Layer 3 of a small transformer language model trained on English Wikipedia (9 layers, counted from 0, width 96).
A neuron's activation on a vector x is GELU(weights . x + bias), where the dot is the dot product.

Input weights of the MLP neurons that the questions are about. A number n stands for (n - 500) times 0.00057.
n18 (bias -0.066): 677,540,529,522,512,198,770,500,648,528,371,533,298,647,642,368,588,592,732,265,459,362,412,642,576,571,504,529,457,590,645,444,266,243,399,527,445,619,315,356,504,589,453,525,572,472,591,571,669,441,570,552,284,278,533,492,469,634,508,339,433,579,432,428,481,411,554,419,432,511,265,250,608,686,707,536,305,579,392,408,652,547,640,559,619,343,367,478,488,422,334,406,406,294,382,593
n27 (bias -0.040): 571,446,519,394,509,435,424,394,303,222,487,606,559,496,466,474,463,509,495,651,322,417,354,513,368,460,669,716,548,563,540,306,721,798,378,364,778,726,583,392,619,395,525,320,458,188,537,452,735,665,670,692,483,290,262,474,573,508,712,389,524,381,367,711,701,370,577,314,406,504,546,431,563,441,623,330,678,716,407,477,444,700,491,522,340,353,508,476,667,620,598,249,487,526,792,798
n29 (bias -0.068): 667,482,451,335,750,508,482,482,434,492,418,361,544,424,574,351,624,607,520,456,597,622,278,718,537,556,453,375,606,323,291,537,383,638,651,357,515,379,628,697,673,515,461,382,292,496,482,444,746,388,348,500,346,469,533,554,520,324,348,637,636,551,530,631,635,507,354,528,593,280,286,436,662,522,574,475,619,727,463,677,425,486,586,473,329,644,489,390,500,266,470,686,427,492,605,217
n43 (bias -0.036): 531,388,711,303,482,395,508,693,76,324,603,443,661,408,504,573,245,609,311,504,726,628,595,322,656,383,478,438,217,534,676,479,335,729,255,606,329,799,550,575,469,664,570,475,547,522,678,347,545,317,379,617,272,579,462,311,752,559,696,384,368,485,337,614,361,517,361,532,792,581,525,529,563,302,615,447,406,372,610,667,379,533,479,447,448,437,617,476,482,496,543,491,513,547,815,403
n49 (bias -0.065): 460,493,345,570,484,417,435,448,511,532,596,467,443,457,147,527,721,398,525,610,603,332,461,768,566,385,404,548,649,606,471,584,707,713,383,520,489,583,496,545,417,583,566,625,435,512,545,391,781,481,519,375,596,235,195,587,691,738,399,574,460,427,658,350,526,508,419,604,365,558,489,511,474,417,508,672,737,569,401,561,338,448,693,583,285,356,526,471,508,532,665,281,842,434,430,330
n66 (bias -0.118): 747,620,552,475,624,313,413,567,514,535,738,489,594,327,536,708,700,581,614,287,657,374,459,755,430,548,412,398,441,529,357,652,541,599,576,534,621,234,389,293,481,363,753,567,493,508,316,521,356,763,461,508,324,436,543,560,371,496,481,599,476,599,302,622,554,486,472,558,430,277,605,349,572,507,489,528,293,372,514,543,710,539,544,560,522,428,371,455,572,363,504,350,326,408,452,511
n67 (bias -0.079): 577,577,256,348,403,399,579,295,709,677,644,714,280,576,466,411,534,253,484,701,579,648,315,263,734,444,412,638,683,152,602,402,430,481,520,531,413,398,728,737,791,578,467,452,451,438,538,640,647,375,553,609,455,627,757,424,442,632,858,251,639,455,799,359,213,353,599,514,296,322,432,576,788,271,678,557,692,525,240,484,525,643,619,377,133,333,447,396,782,236,698,460,464,799,640,544
n74 (bias -0.130): 156,376,494,747,321,236,727,850,495,382,528,688,329,351,644,394,374,304,464,804,210,578,856,693,454,463,366,76,564,755,573,733,147,473,500,581,391,605,977,478,460,820,344,484,327,201,652,458,756,418,505,441,281,425,813,379,652,362,722,749,448,707,523,521,505,246,692,312,590,377,909,317,467,494,332,314,478,255,478,476,624,328,438,697,802,378,675,356,535,568,388,517,390,421,697,302
n88 (bias -0.084): 567,767,509,413,469,328,646,537,428,450,401,488,453,451,504,638,374,363,230,807,638,540,304,667,862,244,378,421,492,752,484,616,605,601,479,607,513,487,606,576,732,270,546,289,371,287,433,630,729,555,492,586,504,553,301,500,304,424,636,508,617,500,305,525,759,709,644,592,465,586,509,620,534,526,470,381,320,590,415,537,383,794,418,710,772,410,601,175,415,492,440,526,567,426,722,385
n102 (bias -0.065): 492,646,297,541,412,468,814,530,732,337,539,459,301,441,668,539,640,430,487,324,330,619,531,689,458,398,431,452,683,416,496,351,425,519,496,628,628,131,542,398,552,454,481,585,469,354,567,391,820,590,523,549,391,635,561,762,328,591,469,586,337,580,434,474,576,588,430,450,543,264,321,392,763,435,407,309,500,408,332,406,644,600,717,556,362,619,455,489,432,656,624,473,484,375,652,435
n106 (bias -0.150): 482,427,233,504,331,689,525,423,289,801,639,508,492,707,492,672,681,660,73,604,781,567,487,658,515,429,662,673,400,550,457,404,573,651,475,444,504,517,558,418,661,280,407,399,521,614,362,595,375,373,697,425,390,548,644,608,252,773,342,500,646,344,470,436,442,492,496,527,458,269,442,508,392,467,605,484,613,492,687,576,462,605,618,552,359,729,179,472,774,587,597,689,539,369,767,570
n131 (bias -0.071): 493,563,441,566,485,430,422,462,323,561,442,314,312,459,251,432,700,393,310,568,514,500,504,339,431,591,553,742,534,617,399,443,482,570,415,325,549,429,585,440,593,574,486,555,443,447,455,670,760,524,384,723,608,493,701,348,441,362,427,490,594,533,551,568,747,631,277,500,760,525,532,438,599,436,615,620,421,593,368,717,714,434,598,478,540,475,687,510,571,604,313,417,604,250,326,419
n136 (bias -0.094): 689,530,733,370,321,326,738,652,443,361,469,578,393,309,485,562,636,451,304,557,697,775,512,359,581,725,605,519,474,565,439,600,634,421,408,676,436,363,504,462,576,599,667,496,415,455,530,405,418,508,485,256,453,528,625,739,444,443,579,620,562,476,621,471,428,706,426,511,616,446,569,723,569,336,365,404,554,527,485,615,344,541,368,664,563,339,216,312,668,254,423,600,416,301,753,511
n167 (bias -0.101): 490,730,265,614,330,673,251,346,388,881,582,548,491,467,658,587,478,515,683,419,660,252,643,281,542,861,390,509,496,473,184,618,440,531,640,349,576,509,410,473,481,771,610,684,641,653,451,530,592,291,473,327,578,679,581,636,293,518,346,867,453,492,735,635,707,459,291,636,592,569,468,399,608,500,546,665,473,596,550,664,339,601,234,732,295,446,504,539,774,256,399,454,509,694,463,626
n191 (bias -0.058): 454,428,543,365,590,626,513,357,418,657,496,496,336,567,496,496,684,732,694,613,723,516,659,683,297,603,669,500,367,634,512,708,611,355,491,314,287,923,629,530,536,431,504,479,260,569,322,289,751,628,521,689,430,554,513,473,302,539,438,635,594,567,170,458,397,543,475,488,403,658,699,618,440,578,649,400,801,819,673,268,601,681,377,337,700,656,367,462,477,451,798,544,441,522,637,358
n206 (bias -0.032): 890,607,500,648,460,426,543,699,198,389,616,597,177,530,633,606,467,352,630,752,490,563,466,335,649,907,320,366,623,419,190,414,774,752,524,435,519,481,759,571,619,353,389,625,543,555,728,110,587,304,472,596,452,436,302,589,504,467,588,300,468,669,389,473,297,301,817,491,519,370,528,449,457,467,409,596,572,735,448,373,544,528,592,848,710,481,364,546,391,545,649,471,371,156,355,420
n235 (bias -0.012): 337,507,523,654,639,591,383,411,584,519,446,473,570,456,549,429,545,621,365,528,504,567,709,511,545,507,407,613,547,574,683,348,699,528,525,467,444,504,462,765,496,697,657,466,411,563,669,443,663,507,510,590,360,456,437,852,536,665,569,562,373,667,421,524,426,553,724,410,636,507,577,620,619,633,493,341,606,351,581,278,371,435,486,489,627,426,416,728,356,553,539,632,692,374,195,560
n277 (bias -0.090): 595,584,250,539,579,771,505,485,335,554,531,929,480,740,766,744,431,688,105,595,480,291,490,500,468,701,516,227,558,575,604,278,490,357,550,495,401,500,495,515,526,580,441,427,282,261,539,706,549,653,510,447,536,568,724,678,624,580,464,859,205,615,526,195,775,299,258,514,622,724,500,637,495,345,530,592,611,829,651,833,643,617,709,784,634,239,450,461,353,619,790,485,358,193,674,570
n283 (bias -0.052): 426,555,469,622,471,534,944,541,824,778,495,450,500,568,328,505,431,455,200,705,345,544,371,240,479,522,382,780,272,687,592,626,557,468,500,471,317,305,505,403,271,300,414,762,599,683,281,567,425,459,518,782,192,864,588,384,521,681,495,477,438,500,647,800,648,430,549,575,637,354,528,672,509,792,698,549,500,683,453,620,358,816,443,417,481,262,578,374,675,509,330,599,685,652,448,584
n352 (bias -0.047): 657,417,492,428,552,562,322,486,563,594,583,558,706,261,454,425,489,424,554,603,453,453,623,455,490,473,421,524,619,511,527,500,595,685,383,556,825,387,609,479,578,550,610,524,368,733,618,757,435,556,531,688,594,640,574,548,347,489,620,486,638,516,442,176,560,652,411,510,403,640,422,466,825,496,457,234,568,289,575,580,551,552,439,507,526,333,328,459,452,628,511,600,671,536,392,571
n377 (bias -0.054): 594,165,490,573,509,389,513,349,637,533,505,534,500,634,415,653,820,405,228,469,787,622,509,312,525,745,322,422,606,580,613,607,363,666,584,477,715,447,619,408,370,96,604,742,792,274,400,585,710,391,649,793,477,690,205,310,178,469,404,496,458,480,464,620,522,593,496,387,441,320,380,358,411,327,410,688,334,603,429,600,563,453,446,449,459,625,672,436,309,656,621,585,533,681,636,571

Each question shows a token from some text and the vector x that enters the MLP there. A number n stands for (n - 500) times 0.0096.

"se": 379,322,251,475,429,385,500,445,422,372,705,462,676,348,326,278,321,474,686,421,500,413,232,506,415,594,762,494,652,463,560,611,652,273,624,684,420,613,633,582,787,397,645,668,566,404,622,600,293,207,489,318,351,513,634,631,535,491,526,539,633,357,385,517,652,312,567,542,604,639,388,671,491,501,374,523,204,602,507,481,742,692,730,372,770,590,546,723,279,419,390,365,401,718,394,230
The neuron with the highest activation: n18

"ir": 444,431,224,634,378,537,461,332,385,397,623,337,640,262,357,445,541,307,830,329,463,508,433,556,361,564,636,615,625,487,512,561,739,534,609,635,331,608,451,568,677,663,586,739,640,185,649,475,288,407,437,346,332,722,780,629,540,441,533,533,555,302,493,476,635,257,430,558,449,626,442,580,298,420,481,659,122,583,454,421,618,567,811,225,576,631,514,630,385,617,414,562,333,693,466,367
The three highest activations, in order: n167, n131, n66

" and": 304,269,206,470,343,419,511,422,392,488,619,362,664,426,340,287,428,608,557,366,487,513,390,594,650,541,669,578,479,609,664,625,828,474,499,654,405,530,595,558,741,597,772,691,650,311,700,403,331,292,552,340,277,484,556,616,488,457,498,658,596,372,480,559,631,387,553,523,498,603,301,764,325,515,428,455,287,605,517,429,689,618,550,250,628,608,526,560,249,614,387,436,377,732,350,201
The most active neuron and its activation: n235, at about 0.46

" C": 402,265,286,475,373,517,541,528,385,269,668,316,685,306,415,352,436,368,627,345,440,582,331,524,571,606,721,680,478,533,445,650,799,341,576,680,387,519,654,570,823,475,651,614,398,401,608,503,196,426,499,355,325,658,565,603,418,557,575,436,593,323,601,478,740,260,349,531,481,677,369,717,435,489,235,323,297,580,513,469,527,707,687,435,690,722,411,584,396,636,546,406,487,738,483,206
The neuron with the highest activation: n136

"ed": 439,315,380,504,397,375,467,230,478,343,720,469,610,360,252,460,467,389,561,386,428,414,380,659,358,672,631,673,575,558,607,602,816,559,498,739,292,574,535,630,559,614,671,764,636,362,635,542,199,336,363,286,455,489,531,693,515,386,347,555,557,472,500,483,613,243,420,649,536,530,301,679,451,449,327,608,161,692,587,526,717,482,557,322,583,712,592,738,262,608,412,449,428,709,408,279
The two highest activations, in order: n49, n377

"ar": 304,332,150,472,431,609,466,408,503,383,665,451,666,414,458,487,492,548,702,320,414,466,376,577,360,621,586,464,589,684,576,503,892,522,738,608,441,665,601,454,775,462,544,650,291,345,520,477,181,461,525,303,320,610,646,700,396,506,402,564,513,383,485,416,679,329,479,504,420,740,401,701,295,515,357,483,220,650,577,445,582,411,735,435,573,560,501,704,370,695,415,529,319,713,264,306
The two highest activations, in order: n277, n191

"\"": 414,295,401,470,343,341,464,365,453,452,550,398,813,438,324,239,525,604,505,498,373,427,494,458,584,670,714,682,537,650,501,637,803,456,678,627,350,620,665,530,679,542,615,682,558,342,581,551,225,257,471,268,307,571,539,520,604,253,499,598,547,501,523,561,634,298,591,425,520,500,397,736,473,370,495,515,117,759,434,414,509,624,663,287,617,698,480,611,406,638,476,316,436,697,275,284
The neuron with the highest activation: n283

" their": 342,335,295,444,361,374,492,324,459,389,728,323,509,454,479,301,520,491,594,347,487,434,343,572,497,658,680,505,524,639,616,525,823,488,625,746,340,667,618,464,721,726,490,598,745,245,711,397,291,255,543,277,491,611,582,655,552,444,506,532,565,389,527,543,601,284,575,552,625,499,395,602,377,473,539,533,193,613,584,423,706,647,691,287,443,656,351,638,400,706,516,295,225,633,361,273
The neuron with the highest activation: n18

"ation": 427,295,313,517,399,335,513,273,486,460,505,430,753,385,323,251,429,627,465,379,426,422,424,539,415,606,699,756,595,393,604,701,791,477,516,723,437,564,502,595,724,434,636,636,540,307,700,543,207,313,448,307,339,506,555,613,552,450,351,616,685,266,445,505,585,291,424,562,616,533,413,687,310,483,484,574,173,678,521,537,581,641,754,292,621,659,526,697,345,552,476,452,448,823,380,346
The three highest activations, in order: n29, n283, n106

"s": 417,433,261,564,374,444,570,318,493,442,585,415,618,315,333,493,501,473,566,523,488,518,348,550,523,572,669,823,561,585,610,612,837,475,565,650,352,479,474,473,700,388,594,713,566,377,523,678,372,328,431,249,393,509,661,621,272,413,470,618,702,288,540,424,582,245,574,515,386,549,342,807,423,383,519,379,127,642,490,546,773,660,695,395,611,580,609,532,292,550,335,427,436,760,304,255
The neuron with the highest activation: n283

"ran": 505,311,220,630,383,362,342,293,454,444,503,390,693,370,273,361,485,533,665,388,331,627,354,594,379,532,621,741,670,743,614,626,707,420,573,676,408,410,608,546,648,463,601,673,583,384,703,597,262,370,505,271,491,495,529,756,590,464,537,480,639,305,436,531,684,198,481,519,519,730,450,556,362,500,545,294,221,776,592,410,623,546,701,295,625,507,466,680,203,587,390,483,345,733,420,370
The neuron with the highest activation: n235

"-": 492,429,174,434,390,462,441,318,365,317,551,289,604,340,388,380,397,465,591,488,491,531,425,564,510,655,699,756,495,815,598,677,694,506,595,761,379,564,489,527,830,628,557,667,478,152,663,546,242,355,325,207,536,631,579,626,613,346,511,558,533,387,550,421,688,238,476,638,487,603,377,723,413,463,389,504,231,532,410,458,636,713,580,378,597,542,486,487,411,622,323,469,483,794,384,292
The neuron with the highest activation: n88

"ist": 318,219,195,532,411,398,464,337,476,416,672,410,730,254,279,378,423,307,757,538,381,511,291,537,500,531,589,529,557,550,550,738,736,418,659,648,643,507,500,501,638,523,505,507,348,276,419,518,157,308,346,365,196,615,649,673,522,539,628,623,694,420,539,564,730,363,483,482,557,702,376,657,562,574,370,460,275,622,527,443,623,620,645,462,734,616,561,700,359,584,483,423,417,771,465,228
The neuron with the highest activation: n74

" Mar": 427,351,194,430,372,468,651,526,447,407,679,325,680,389,471,463,350,500,671,415,341,704,387,467,490,630,659,746,534,648,647,561,810,446,592,581,350,514,571,641,771,407,503,680,394,453,495,505,311,329,451,206,306,567,549,622,516,334,565,562,361,453,541,499,729,236,475,551,562,777,428,658,247,547,313,375,266,690,574,467,632,544,700,422,730,668,308,586,431,552,372,425,384,696,372,228
The three highest activations, in order: n283, n206, n136

"ton": 466,278,308,552,436,369,406,409,535,421,571,444,644,292,482,228,311,454,565,292,405,426,357,520,489,575,693,538,600,495,564,620,787,467,699,669,502,595,616,492,716,570,581,665,396,417,536,601,282,197,526,320,431,647,527,597,676,460,408,596,572,328,511,416,643,313,353,579,477,534,327,668,473,475,424,445,179,598,533,435,658,534,752,389,689,772,571,776,217,683,484,447,490,763,411,176
The two highest activations, in order: n29, n352

"it": 384,388,239,550,284,334,547,347,309,351,619,266,506,293,449,421,414,567,797,303,363,497,392,535,510,583,608,738,592,558,593,486,700,452,625,646,422,500,534,502,652,613,617,731,576,279,630,649,203,534,387,217,314,738,675,611,467,371,546,524,617,471,608,358,484,365,499,585,600,571,234,581,310,500,537,569,136,634,475,488,762,640,684,398,617,627,524,747,441,537,301,414,523,801,448,343
The neuron with the highest activation: n18

" (": 448,349,199,520,349,484,513,479,310,254,537,347,713,381,377,398,507,399,610,374,445,514,481,552,489,683,729,646,428,678,582,635,843,514,471,797,427,620,592,400,771,479,588,625,519,59,641,480,206,373,500,270,408,639,506,614,423,490,523,546,515,351,599,453,706,375,560,574,382,633,414,720,475,428,430,352,304,711,518,489,506,643,612,327,536,629,471,402,417,589,532,443,323,855,357,370
The two highest activations, in order: n27, n136

"ra": 513,298,290,486,382,363,355,348,374,307,548,388,593,351,272,354,393,603,574,363,458,502,421,527,417,460,716,786,716,647,555,521,729,538,465,633,421,662,546,552,784,550,730,784,465,445,622,652,212,365,549,308,446,467,671,718,494,418,525,556,664,383,387,375,632,207,548,532,438,759,424,734,383,448,504,381,289,681,474,525,705,456,750,256,538,542,501,539,323,541,398,654,397,711,399,235
The neuron with the highest activation: n352

"f": 459,247,308,497,327,432,587,277,372,440,545,270,626,285,445,360,319,465,632,482,466,377,456,418,498,659,769,583,627,620,427,504,722,583,591,569,534,598,498,516,728,529,615,843,455,412,489,611,363,364,578,364,389,643,792,657,575,426,483,598,620,388,440,431,669,213,470,614,521,724,411,750,542,470,330,359,196,608,515,512,737,393,534,474,583,529,467,772,422,477,367,326,429,774,416,155
The neuron with the highest activation: n167

" the": 437,295,198,521,434,454,476,309,411,356,701,276,579,350,460,344,419,571,734,404,352,510,311,554,550,542,716,656,562,603,642,582,849,481,664,733,382,508,567,517,826,626,515,740,626,231,691,463,295,316,625,408,384,603,564,643,359,465,450,535,591,370,466,568,630,235,600,487,571,635,392,648,257,426,435,472,262,600,508,425,660,675,630,417,402,520,482,533,439,692,539,346,319,615,302,332
The most active neuron and its activation: n27, at about 0.51

"or": 434,278,254,555,409,451,458,239,476,444,590,281,640,324,560,339,446,508,565,360,450,490,537,575,436,620,546,755,575,604,541,583,839,401,638,645,412,685,581,457,744,464,643,592,407,312,647,605,302,342,423,312,283,490,874,662,468,476,414,454,531,480,519,436,725,351,458,528,543,723,307,667,357,536,528,478,174,646,540,438,596,407,684,330,660,551,504,776,172,588,462,427,531,735,256,350
The neuron with the highest activation: n235

"ot": 367,297,265,558,404,239,551,369,436,328,496,434,620,297,373,435,337,491,729,438,420,336,479,587,373,516,729,622,471,573,478,506,713,543,594,700,505,563,592,579,774,651,667,716,470,233,724,702,268,354,402,232,429,623,545,584,608,471,392,512,496,276,499,393,568,229,495,523,566,690,327,858,332,584,476,608,203,640,615,354,714,659,697,355,547,575,511,490,377,543,440,532,528,776,437,351
The neuron with the highest activation: n49

"ly": 402,326,305,479,451,387,458,386,408,460,620,312,630,356,480,333,656,447,505,441,461,506,364,460,486,574,684,486,601,655,696,579,791,413,543,700,337,539,528,524,711,633,584,706,575,387,692,415,330,245,561,235,358,494,588,560,438,228,538,703,646,318,506,375,587,264,518,590,589,707,347,493,367,525,398,515,118,761,482,468,655,611,707,374,621,737,590,558,308,564,431,475,487,754,271,282
The most active neuron and its activation: n131, at about 0.22

"em": 351,201,187,594,401,385,511,415,562,297,607,301,753,354,278,367,375,314,722,329,355,622,307,593,542,638,621,628,511,624,578,717,778,427,586,681,632,543,533,438,692,405,638,576,470,268,441,585,255,287,424,364,323,570,584,666,421,508,543,621,587,363,543,447,712,373,551,562,581,620,397,735,383,611,413,472,183,493,523,372,597,470,705,410,681,565,607,649,423,650,475,614,352,689,471,275
The most active neuron and its activation: n74, at about 0.14

" ad": 472,409,287,658,386,550,550,435,496,338,665,325,589,300,431,386,519,387,588,406,555,405,364,626,463,652,746,470,500,736,670,645,808,473,624,597,367,484,480,585,754,569,620,552,636,431,669,591,209,361,411,336,395,523,494,560,508,534,517,367,562,388,545,542,745,257,377,516,760,536,360,539,326,317,337,586,138,700,609,431,513,617,714,300,618,663,414,542,411,635,530,242,249,717,274,365
The neuron with the highest activation: n66

" are": 474,326,216,583,415,353,484,306,317,333,729,360,595,426,335,333,448,507,714,332,485,488,460,376,467,563,683,419,578,678,670,660,818,319,505,699,382,512,541,607,737,505,575,575,737,322,703,516,384,375,556,429,277,763,645,580,585,642,450,568,653,245,575,506,547,238,592,558,556,487,409,639,380,438,390,600,182,685,513,457,748,714,657,321,479,506,420,491,363,566,455,438,275,653,400,310
The neuron with the highest activation: n67